Layer 8 of a small transformer language model trained on English Wikipedia (12 layers, counted from 0, width 96). Numbers have three digits each and are written without spaces.
A neuron's activation on a vector x is SiLU(gate . x) times (in . x), where the dot is the dot product.

Input weights of the MLP neurons that the questions are about. A number n stands for (n - 500) times 0.0013.
n3 gate: 637579583638625691356061410615554477340746436620531340329630560527575504569511480428614597628800564591640435231417261524575444486635605407557309468559583399287834718260384497800355562383376528476490604584255620572572474560359582651512534611414521436491414695494370362375354435388512538421
n11 gate: 456558523342625572787504548523706314640646737392549325341692424518448308458604683469412463336579663483416507296459490336410452453513482669312425276536306709413474345352468535408470782432421336440543414664518684653117482610319581396538554478604538621552272652551443564453383369302709548332
n20 gate: 568462449378297488749494637409471386624491598389520425248497455566496509728438510671503724572323517579288497384687426561542485619513339435348414455670608370495360575776556478534751574564542659502416722550474294529375625671496387443365438480567462481493455591590508653643700421365538477599
n43 gate: 569580480652685430565434395429538444569392450665550389409516472411464317522446743613464556731324541363476547383657305378221532584585480595615569470561645541410393432467622409484602452329351545546477449408468366380560407388449472500621404603628365245415490613631549478618643465569627598449
n68 gate: 716215306614394522633406392707498538426535254567571411486449537335631440566361730595532378643460721434505643385503356464359509579281648415660601464561413659395474337634613394525740606459467483580460322348452604441520479415512534321542406427317210523447370561351610638455477482556498578497
n90 gate: 564444311496284665468642722734571694634614663569655326361567406453498557666449383465667495511430599458343278638598683413396338698559548462689354396549618566501586493361530490396535542449684485467345437263706489648582584407427405314452677567201423724604365490515639590481459414499598393685
n105 gate: 641465548402408534641584422488637505482499609558275562618406363476384497698362601532351694637293597457494607353486548505578401636731548522478567618503489652525468334261538666482539406587424462566579476698703506565718547556557403625727550465348688473481460510513437817368611387221514507616
n120 gate: 531580252685481435368464308662594500381528630790416559593497401588467516638639538498588555689383610682375681757649408436437462446393541653501541666489512478496715522611414772563471509452568512588544424502469734548435342463536352474583478467603384510569611414406464592448416384739601552447
n130 gate: 749478454641678603322531461430344333566601582342435406412595372655379477429577384551375529593273357468425596439458604536522645567507522594605551395402396417519500568569637694366329428544587475608465643569592438578640614311207438503482424287577743248285718546478561570420599626604503491507
n131 gate: 506748325270694535595470407579439454602739627520433662517412314189619396637505180456303579706668655530448475296640588450278537755431604521539434630484494478519412399342448568546554616434703567540451519480343640743570397515472368548453384524498375530337527393533573616633578594194507457488
n133 gate: 682508457485509481490617388494482486488564489631494429422434486562509501532613671596546517525457564417361515485508472624718710352525530387399435332402408425535628585429583394442351536414549535440546375516542535513477568599536486605282537618534604570561601525602424683472604471459508407504
n138 gate: 621687668649388721561498382372471542581618473640570567270709440672434426607526310402417602411609425598462509477590368575632595438598504539525692462446610529504263373422528426607694465209508680447629443497192516165734261485686506504518575624573264520526409564607430716440604616528513386448
n160 gate: 682431341420581366507383440520593509680540561631522791482395489398446408701416600317464584560509586610599613479450430594466138421401555748478473587469535399697386393490552293462408420314490341465354535499585445572352618573450437203763352624468532442371501507773471520559438414595418456509
n161 gate: 504335380384591533546448582398317562402724392662360483423452472628430650503634683662415432471461566611455721619465440466313452686332462491463679722500471658375509472435517698563474546404562546648380639444327358665468536512512550733527559470682349508530409535713422676615553569429470582512
n172 gate: 408428643737449535550375584324497457571480447527474497378431447267583740506385478425405514586290449545405544459575444552671375482544496329423654414453429590332505610558479454362522526506351661378465512552526369779422480555581621515499246557109591559591570517618566431456480297628428574551
n180 gate: 734628513306317637561191429590544579541618550507478338255666628324505518597517572629524554580457626664402553506566663427453305546467207596565474414643542309321598516580542529450503625501653556593445417407432492757303456485541397423572469508401548763712637622405466338602645291481592383311
n190 gate: 731218434186335488463543474586334503625500352464246440339599474649448508550527329601613541623655417457406535740437622648548374691322381434502671488633646476336488413677719684368440443296642538617174465431460490397420562489299550166574504411446491310336671579450302468601617399637525565488
n203 gate: 572646516522490583542492646775517481410402662582557573308567278305485334604796459311303531604485566521515412508565248536397518652616372345455428502624463736130654614526644584345594766567263413542386592449349584434432311413505632439133500456450601748521213791514646201345604519746507524601
n226 gate: 601497370404381341517522456447472897461606638582428300579535556631428411416368351419686531343379582465218745594539556652716285543505408592378345440363582680387348485541411641486494575415434635409496528679497572555401535655583556415434444330655673319770486636369519346582498309660577421574
n252 gate: 578448436513392591293310558541386548396683525800625512380420542402450406493461530563437689257440404534491613586642596493449496536435611470429474448709536583659509680227678605438455569464616552496401410517548421460430640121399616440501608332569652500397648613391566618428556509666548550562
n261 gate: 572421592610294517616500846721380625459491575599559387416614715497651426504369354209511634594401490402485311394646586460474730526431442579547692565387619652522411641360145719212585412387518221605432565731315670514589495481330260472602555402634484443544690332485317569523439471427590604556
n286 gate: 561643574627667562742544551359584507341482663637670485476545484614585407415393728391537324506503567465382392382417320317557584449590476340504312377482368572445468480481716614287495330377472321303462644583531725419555758553452402290608455509580419364364356631581556523480465483463566682445
n294 gate: 535571405539294524684329393570605725499478707496633198443522808440454543610423525637312616462411573362619296506386511330359511575511513562399698514380177791546340345592416537535457507457303473489535123576497430597455463643551361535257536480710330390605598509433349566450483572518365288639
n297 gate: 582464519377572748257583326395622683402379407481456434485597420421473588639293408347540485432429532555561556486508404671515443604524348329599497618462501677462319383627628479470266553474589410597462400320694306598548770505472285498634544377459409417624371571570282536592580544475359400536
n304 gate: 471392323372584423373668334567348475640346619478506236213647434652504535576300412410378537462503522523425499339427354442227498381358412569537577345546613568379632308590434498532437426506494805535434410512694642484443655684363448435481423547458329460356489557379568381703478345598565515322
n305 gate: 361555281616396430571685575411520317625593604526197571429681578616536406557433456489619487465476459619419713571491570520706423575676420476384460515513652561691523553539390426266452305585308312451496484435545635469388637643677557603348485447376484411416434418575466368628481544622552416465
n342 gate: 394686578655674412339481471637399531511524466473588900404785728601598557494355320496477492239097668701025466631589320766517725549415332598800559288388599736222445453482858495474383612553334273605389393578539761469293350389678425375598525524353429557439337437787407419677590637464165639537
n350 gate: 645491375627616598408549620713419517623605590529378426537542458603622718664532672520366640501803550701583559320643477710473520639438402461619724621437624525589597455727637583512501565491507606431347381575374272418601399625704366665631465643512417267324412542619644634353480442646305737430
n354 gate: 391527517469519402475360782411609465414670541687381475327641404683639694472552551399521472633369434441399500520515773618474566592410532438357580380522572198391597504496534551448412644480504531363569503748502483360406493494535656501588391493354629609432551403466614586553659535508433498511
n358 gate: 596572614465684653483543636471493570490479613432530215458698486507486370704492385481343379701573516532377487495469487510466255502618681487270463498415402656410335380377401546374758538535490362589538530405384436424528513434255279521733785473541779587554470615370655581712575734601613319467
n367 gate: 473645467290418450378469404512466655398399439424506522638525391539637545538477543644626411338323522527631428615293378458590543559392797421627563411604648571622492381719533668321439433567560527707550484302743585542517338625299772570523484465411317444348529552459471883470548406378462375481
n377 gate: 338312467772589612664622694279498533533534330548484418615430390701585184524707366519581397338399407485263366403550493678667285389449506275530423665285546630444579470488489646495389478249580392585424458506363631533638431458573583311421469357445616694530637481779543623574668566348375463462
n3 in: 591534412535236656500297420704591548342461516350579541453566567281657567390496540464320542541769647616514330477415430539379628335478487526518348417577466433573467652498458401616490524251461366691654452529569464537330446348492317524384421420449375551557480464556365474454450679448655408439
n11 in: 450481431281415678458528465485561602437323480390496500483600608571561495601574481684552395613497221779534377300455449678642574420266603373568396547656437435485506468601542583350466593552637586388366512504531498691431362458296487421476288616748528687392433616444384558541781453446586458332
n20 in: 469677555562617674625372612411600467548580432475532640326430505446541700477468551459602490659414481622527456246587507555496472500458527652538384599441782636553500440656480419547434558462671619455430471642393482382380361434492550417505498520568568701456593546565575400514441440334486516404
n43 in: 356373464614637427318463428417601595472489450584391657451577430669514534577595679405518291415518331636445589619460585574512367546542585290282646668487504300556528637318396361519573415562484435578508489596524749583329670536456519477527465403418374474462715594589672451563512459679435520498
n68 in: 791464418590472474466668517281529538459554261343464336517522512557290686637493539345528432308465299611722590518483607385440461436583631375459404603444415554626586516500363398474787488457561462497649662547506603468440520420577556593672482380568460544376493479525370624622404697372471357498
n90 in: 583656632378623673548734467491449633492481517653612461508512659282582520358440370510498637228601471486508338510305475467509562444486577646610472337448273585566428345653565646544456484516432621576784665403337408498610257628411505645586507644276742310350604389722575500429347428281369665481
n105 in: 373447478506519535610347598399679739498645474577534491559422601354482399532542781561221525412621728358594551427775342349402347394476436418581420379542803406646733397434567555478493619491538424384383225403502507521616450601478538458664553578584420338530198480381497453627424495442529390513
n120 in: 489725486430384596541225403551486375447466536649453269519623479562339332562420489577497417432706332532602456559411426556516524487392391397429539422401412591539572690478424542736531406398467644333431686601381334563553538437523570470541651521435743489554572640368602547580485381525622396550
n130 in: 396434517467255456553334448479424284446518294532366542508560690400425378707512562402674760610501404342474574557558542507392364568536452609739743506349470371485558501541511440474257381596433482466510460712456692354486563517436376453520358393582346480583554393550583402415665450337459492434
n131 in: 396473442355463636496431390421396381565373305384410415495320192569419420484580328428474366690484481539471565480553646570574562658321500502278570556357494472159381509620532632562677517456516745734384335310448514396366566556523427335458595368484345507616240441363400305500548466308434637351
n133 in: 360490529593354396449420437484568431488640514674638529516388493595468516570619517510604561621463435628486448465384535487463489535481654504494381660746566494552485561507456467520644562605525464448437501443528498653470409407755671372488381494404488503491396613484287561531545509504554516526
n138 in: 427251576477603435706408724441575441497546557529613593579528355519751398406641490577561570668473557370522589612303686513599523396572752410467452434570406297455472628570460628341552519610342387633482310372372503504627684438369279655396381358329646689443251278356440561770591583372482543518
n160 in: 785466549373799598417543467640548361500446551348251571427412407365632447627481429284533572630572648505700443482611719507707303622473579686606487489376515598421521507644692736596404542343482634608534518631405652351438497498718494387614372430573492625534466443485381539488599562654446300462
n161 in: 344573450313577583477660493689413502620451540459416593328502507530366641406698233509489474601585342425523558421563719415586451571497707691464522357563471443483449554531580525470430397470526563517494441406458302755477511527529488507327626388496501667583661486455575648806434516527525558330
n172 in: 544590601725479388622449506531580418578476677375551491566522487381430559559335671566631569411451418411509499516520457522506640420542576348646393333540690592511609450640588524438590444354531462572569514625434442397412406437566540594572438520320564544536375447364473440420583399459449455349
n180 in: 596420545396672487481675622566589549348608591449375413424465547624583380508628369389659363362553559543448281536657617556573360504676236446590582393490392525360384483446428421371600588443558369582631478506710770608581263471589554324585254303507529643700582642353586408584692556463665375561
n190 in: 373486492402374536564336288636266592650471665676435321411471299124479563471622541300483557263519423375516437378497610487737408521591627534467441471933553441459331596624413760525529472505500715465332665524591427520646489497260369602326481444378639644737561719462635398390300489390546568689
n203 in: 513347703360674525499663733458431261427616534523431437499430590595483671135557506524487550746374597546599767493622530491542604598485536514616382652457576635755418436494500585805591573556713541491523413403338305677335537393425453583704444572401422342147433515357492212532435500652324288560
n226 in: 326610464490580336677607533716659599562490509452646316601368450483550461424631563428349422610622605458525513355499545586433630580368533535516562628611331644581682518407464481497590492517622481547517586662329458454718583536285450368400549357447285607338694773554481557479615526592370474621
n252 in: 413542458575441704677473591414357500461683426556499308665650497481609346450465602478568507491576275568788570443505707569560342449396559431393583504412494535597637561652509472469529480752357414508534562497551690455402341535645454537401459525459353569509419521475457338637563402441510514724
n261 in: 565438730585583582746601540469575390527415659444631523370480598499348680381317375466545434615290703703668694543201460639569352515361475571593495441655595476805586436612383513517562503504591652378399667429429639502407669415570421545324476579411338417499228593669440337610509458326593419534
n286 in: 440526374562379550465328576523498713404605636679635436324507408542790727659615296405601691468479484366684515560483613390378550462368508433588559478423476518517556363625545480382503628503665381484395276468257470590585475494571489547464529517359560514589663490615611625405671479570519581469
n294 in: 461445676442447736650460640553576432556386637585465381489477684524644482862321384580656351420559422510715453419467547435584593526677386337380468418503532449415538449276508486585596629386597491285700404446554586623421532528736520448553427659466546319595518684597520563434529498610381361568
n297 in: 544539578558526344613724482242533632631426356495634463580357310460525661719493310457464457476632692480503282524323572447539664549426578595525537542472541392374368625572577370475601551607276539544449564563521370542569499365476297408650438511516470443529527574360569435398600512592385685476
n304 in: 426463473400228579452555267399639490589548526678417543476546434550542606536446360399620395326603668508586528565320487427487372447331650446477501586407668653760351216604535524613618251408383534439366607442414677481606444560568488591426285461727617264478524531579809655593425671515602526398
n305 in: 452354679396555565418604596506486626452484545368611387491591403531551383465547519633360631345545279467568415419379565455460354511659611511429570716448421465417499417467501619420537597449486565372462427525466679442370355515351426370553509384414710596402685540479525578332469688575568516394
n342 in: 431748682495724249228390230314637515452751382512536251493605358553524395363165142653375306524478331539438525487557352364123311467478659594643427766282690625579638644602520721511416425159411299210272648477579440426724548303692562536409476322428423488504350680572516437472698519434498386406
n350 in: 491426437686509240335445488445317537428539313486498487436469467432631514548426360523450492420569530357662606287545509245362564541574528520555600457426529396472401686460499559704644631395612514356666652389512389681616514625586441405454509615638559633409520458676412616672603375467332493636
n354 in: 509545425640677689514516446745623642437502520588438478463461562407669501728364493479529625398422509779665653442502560476664519441350454402580518446452539492458387489510520543400612303278516385297374325460604588577508515429325393426354571487403437571424564296597556531423578454458375480461
n358 in: 652456461619718603460659300607505564443491616485635352384346522546538499562519347424224494417554394526575579437397524471459450652488570612652433490579593489372424576434532492432456613387662368394674556511501606506613572294399659412486649210491591444362396593743600721360452549578545718575
n367 in: 529652743544479568442695531512276434354605436517495549658521557536404377555561485447427615331657643435518446425382380442462653348450351375622554574526604438462572406469348463441333570474754348441440549525467746522706456486505748492379571681417483308310486698411516184463287604581619381366
n377 in: 389351585297571520282493408300656459622401620415607476413419678468429462474614384288474338506608474544539320602310451498629482479460608423585389480677409592504504505482472442624320634609288532470734288390703544654600572460545675408528641314425474479502622473651617546454401284227453447419

Each question shows a token from some text and the vector x that enters the MLP there. A number n stands for (n - 500) times 0.0055.

"s": 393541492393546547705583593408635679477623349333501595555415561407517547443210842670572484493644403538618581630377514527406589524435467461404430343472539575559311572533569609486560512443276555484499624486696478497577440478321541579322481424303407352577654242607504442445559345323422371254
Which neuron lights up most? n172

"aut": 366436628351561575354498496769632443414413548633633533546365687408599653572512812569732610388651545587601522535472668558604494493417430651401310470514534741679323477556577527616570476398512326382591461822392556419619533474520457433392440338413404460545502389397445362519671412621481501559
The three highest activations, in order: n226, n294, n160

"ka": 237559542625566461330352468539465590393476437501409487566293583573547548674299861403641354466502431557599664526466519400423549548419402478495497438376200356516387437515434565609512441547513545516453566526369582397495476593617434764443579268351454565585665446367512450358524548469550348502
Which neuron lights up most? n120

"ed": 463537638407581601628833517431626719433634515195434593359465481509700557451415745614584413565638523595448548411647533554345492366529642499316454534401445582499274433533530456650492430524659617495613602551486422591541406439482514637419446442449586505461561414303368477457457422427596485308
The most active neuron and its activation: n11, at about 1.1

"im": 374589551544633340521410443570536233600448443497502434621359539322555443611436690360708345404388427560619609520445590434583438650418348529423360412302232373556373432504472608650417312501589380497392376519414376579590546431584570771267593552388435446619533729471511477402507524503761625512
Which neuron lights up most? n294

"are": 403449686549531441414446385342582425353320263479508578635288500615510543591285741510634395479558521598536497516376500302383559327402411479585413332461168496499422440530567367688613560425549452389647595520373397406564562523525491600553488429322624617816460446409475452463743644604544374723
The two highest activations, in order: n68, n297

"ent": 303367453468438558537609415420657416333284494490559613447235424600603605478388774564592373269616582500542453607448393547569709645503436511495381333442375556537394640584706348633579476577408432571837483615407261392629592491350464687550535407361578345597572418496372359479657537426721449599
The most active neuron and its activation: n297, at about 1.1

" engine": 412432705376590454414572639572512357469440614521766422467245313482553558326468849618568445389459423537524596608668677289431461370669701587419397404585507557442245442576567541472581443482500629473594572674550486322635446345515481568494578360216484306657570465557541472501477462373554439457
Which neuron lights up most? n172

" inn": 449488670512513604338550559651303538589416507342785405483457428437505288542477826678638458672717461490619598418541465531475627421395488370524232443513543454501347487572257554521463451522476677326747454548432418351675463448489418358386700366262616531654660452498576455393420439510613398481
The three highest activations, in order: n3, n358, n90

"o": 157490412681653516361598322592423419379523454490462561544411458487567422556292714490463413420457440682445552617390600403458576449538442518433467360407199552524558497591646636634525505585525541533550563668401519361441603599596594536550634310326651460739823325406397505553537607559678328466
Which neuron lights up most? n120

"j": 405614510539697655302495626595420391548618701592339588358317561510580549478458730350702668571562385465536464578489506577462424597446558578263481295326237585546421341465294375567558401564575426524438544461629404448586361473617530538337647435269467719454578404696620428320656504536610390501
The three highest activations, in order: n354, n90, n297

" season": 565488491414758508476568461697533695434381317454599499572294376630711408505417791582611460327630459570527622478518577540382586484392486398426368533564614525580316392402617692547473689481530507428496511554558374177508472473428524707563586365387600131558587514370447469395611465430636290472
Which neuron lights up most? n367

" over": 575472593449499505536783583526555536485560497466531631436497501584555489498406883540442451550734419471522501401433549445362453208413685504378371711323550524429375488586383486509475469418470513431450458654473326499417471465530535525363596502550635545542587460334390489479703487297703449474
Which neuron lights up most? n11

" 26": 199418541567569598389489530608653533419470288473557594280390268624472556535304674518665508256687516482461681691572488487328572444468540451425514678489420497555377718548479566591542437537531666473578466584541647395491452674594404468567416265574883442507476439588581302384643449582699368217
Which neuron lights up most? n120

".": 457426393515411497598661595550633568663439404424660552392336490539723435393318935482399295659508388401415467525461509485552427528438472406533486713399554519536426564525497641632525449542529470412384643512357456421514472422541603630373694413403591428422551499644356496410605519442595396274
Which neuron lights up most? n180

"E": 259401435501623417363435369553609662460459573414577541653402549408641560583441600354746661487690458395633663229257409425464455564421527471527385750462528455622368420482343688441704760645678585391558504538496442164564503318278475511408449584572765449487392392451437416422596617507618385541
Which neuron lights up most? n358

"it": 509418528438654531284489306512481482511576477445422398486524370474544492423443595610398557656777275516363666633410345305437344386543503544510388579365192530546410648343405687586489447567576708393451519447314309526711372689282522469361358265558621414584516351550522448615539744415608599501
The three highest activations, in order: n161, n358, n131

" return": 583471423531592448592793644475531668484600497495554655309515436592553477516730742554609389457741443556465632427549528392246601392440526446370413473348561497603318598611528624608536408476637494508646543483522441464500369648485545588416509449520582499681594377498278423545590340336483564203
The most active neuron and its activation: n161, at about 1.2

" Championship": 336539467365691454512573608502532525358287611343564295447099575594637465507271676515643358485604443592417644383414463462313528420414550496456364658525617406530300358473534561544448582565618501481482458637466403234506376297402433667529567439375683231588503386429330494412609501219636395435
Which neuron lights up most? n358

" was": 246509535410557538710730452567643552554381533432577590478582457586624536344284684516588475612706552711566562295637442411473525458423312485374253622462445460497373478560530682557520602508713576452525618574551566639304609612363477715459503334506508669461533444544309400375537342327588359174
The two highest activations, in order: n11, n20

" develop": 545516574361535368574788498500550589552552312732653505324562567382437537426617717584647425357702510579485544640515579401351547339567527446276308526500519586607260566481403621567622382422511660481636542693495466373611493472599559611541505483427565469831583496676341516542585522524500517377
The most active neuron and its activation: n133, at about 0.38

" |": 471437519564544727374855608597623445472517422495580615394294559463500487406494634487617581580468539538557511540353690490326609364372324381541472586522366413676595558464605586415630589547496618351429613462447497450572271588603580673450391520434688374808670326480338429470548501542641505415
Which neuron lights up most? n133

" B": 350337397566579670456433507494541180491486448519450499462354665543538512354248751593646607367559554397532475531475538574480604415542472502336454485602445457778289609632385606473390594645505517384473588473582543486429336432543251454431393187379617367582669562498459507454594632616673324333
The two highest activations, in order: n305, n130

" career==": 422480429362569489797522689592561619539433490410713484537239411481573467494296584373552451576630465507569468597502626419357402491616450305501446716459590408698346224440568735437394651401585424423305712590552385448648571427422430610271620475460686357507715724575232492381662519367554389380
Which neuron lights up most? n261

" M": 395350407583645502474452470508611407576440368476446609370528746565547416458493812532659620555565456476590581384430457604608529365510513424308512483666311388533537680566275673614529527544588486449579696623571568597629225359457471554361470176483456495533604548664395443437525494692606270349
The most active neuron and its activation: n3, at about 1.8

" of": 413408574487544500558848645553443490629630564504479556441576444519484580506342930440390456471636416504546664520264602480496590323410568517421436512471571543444371428487456560561509425498406559405555482494504486552491405409634537592372541395436545549514577453325425426456595488451610458457
The most active neuron and its activation: n305, at about 0.73

" Music": 225408459575425554399481622499598439392348301421604438379225498622557508451391770510679461513631403561551536610384580425599619343530290569441425373607241447504322349584568710777490440570541579536587622582630501485545596538457581492587556401300470248770666476338463488611580537496519411487
The two highest activations, in order: n342, n358

"ition": 554494487432669610548593547514561705494428508625592408606444609406545573342548816534830438223634403466543513678483655535492456546473389484364442291581485694590367512382522406496428392443558358608638528636488451326698511552466635535435730572283532406684506457453484399437683525378702432610
The most active neuron and its activation: n90, at about 2

" -": 525506419518504528342743349579706404380416380465615645529368474495566391559322657650527605415473393389795481652527664444349532334410560307432449620495361478734647548365511627556725526791574632530525640573491379492384423464629614417470563515616622526554712342466407356501557514329464482340
Which neuron lights up most? n252

" or": 347389641402627566486782671478576370607584346509591532596442525430619565475397909483485550427690461539459525555580510513469574426372552482479450411473482611542328521422552578695523340446479542576434589393586654523554365379555466451496671360389466688603566387502528494598442552630555421534
Which neuron lights up most? n377

" Club": 274512599484521473575535592482503523570321470415579558367263486550660594610318672498584362370724612625455604471304511530364464291299500436605336594624371527686244405613390485631430606485617643472542589586596483287556404394383618491520732387346490350636812437572359396492679570398505361483
Which neuron lights up most? n377

"4.": 579395380613484348445597661602645673485430537483664544474339562438740399246352733459495258611427490537445540421512396529584341562440538430558451756426490531631347522537536799680502406541442510478408565376419365403563497393452609642399602429331647348531566696547365362319702462332693412268
Which neuron lights up most? n226

" that": 693422414501591437613577584510447505709621478460637578548442420481467433452272979472352551441532539467425511550623574414288590378443563553308467507405564507464429519382431653571523524475427541349491627464465529577583495499566586674294560411464486551577543529553284332356491500333571449427
Which neuron lights up most? n105

" even": 409524540501591589473657611542505355552542514395653515505551512432604471337506884399529538392688598652584634363620537575378555397564697507559280440504490614390268563386584508515535453461406448532387580404534531432594299401614594523426514248247628668675499296463508395418421409620514440389
Which neuron lights up most? n203

" 2–1": 621411346549701439368500402643715674393206382547602456362319415575515476509407748475589505463642422509469613345416629575241578541374533558486445636548538545484391490606568557670412441637719466430612558509501537320344274287358451548451539611516799449592615491610438250382595512419602432444
The two highest activations, in order: n138, n43

" the": 407461436423576369525768579583573510680523387514591613368462398603547498586262943419554417648556501469566465522447457451257522506514403519437416458435553497403251575514382569558459604608589590477445605616388517524482457481545454467387528450492460427508537564571404410426568420653488456420
The two highest activations, in order: n43, n20

" ex": 307602575391570503415697558499561336501612379489672408392436498431693584492355682564474555419542386284350627579716507600425418476431367556293192579556593323592277506591502550651511722598499559472675370617387284504555501302617492600394555532402534563722577527719490475493573561472487474368
Which neuron lights up most? n20

"FA": 398422485505590468472438483610638629409243336432559488505305600574544350591375638334909477427656501582674604289342457510532559489441557644488410700422616423608334339447423682548634711589716451491614564494396540131526481270374529556496571610557614320579580533434428300556571447411584370624
The three highest activations, in order: n261, n161, n226

"or": 379387517401568457561569530659517484522512603537640566560441577587570556431307908770552536321639267546535648447434630433542593508317470527421468282398371684618449501469523577636593375493540340366754435513390530411546507402424576586418561430303555358588588442593471458433432501475674546524
The most active neuron and its activation: n252, at about 0.71

"p": 239442505546574433497484470520601348642412505418421446622554542433695503534472677592741593388554429833479649695461531480462563541484317474430504607429299667756405470364505597453551295372394642326558481515259344341626642699515452475451476258570417365608644508597568537401643745660589332374
The three highest activations, in order: n305, n294, n226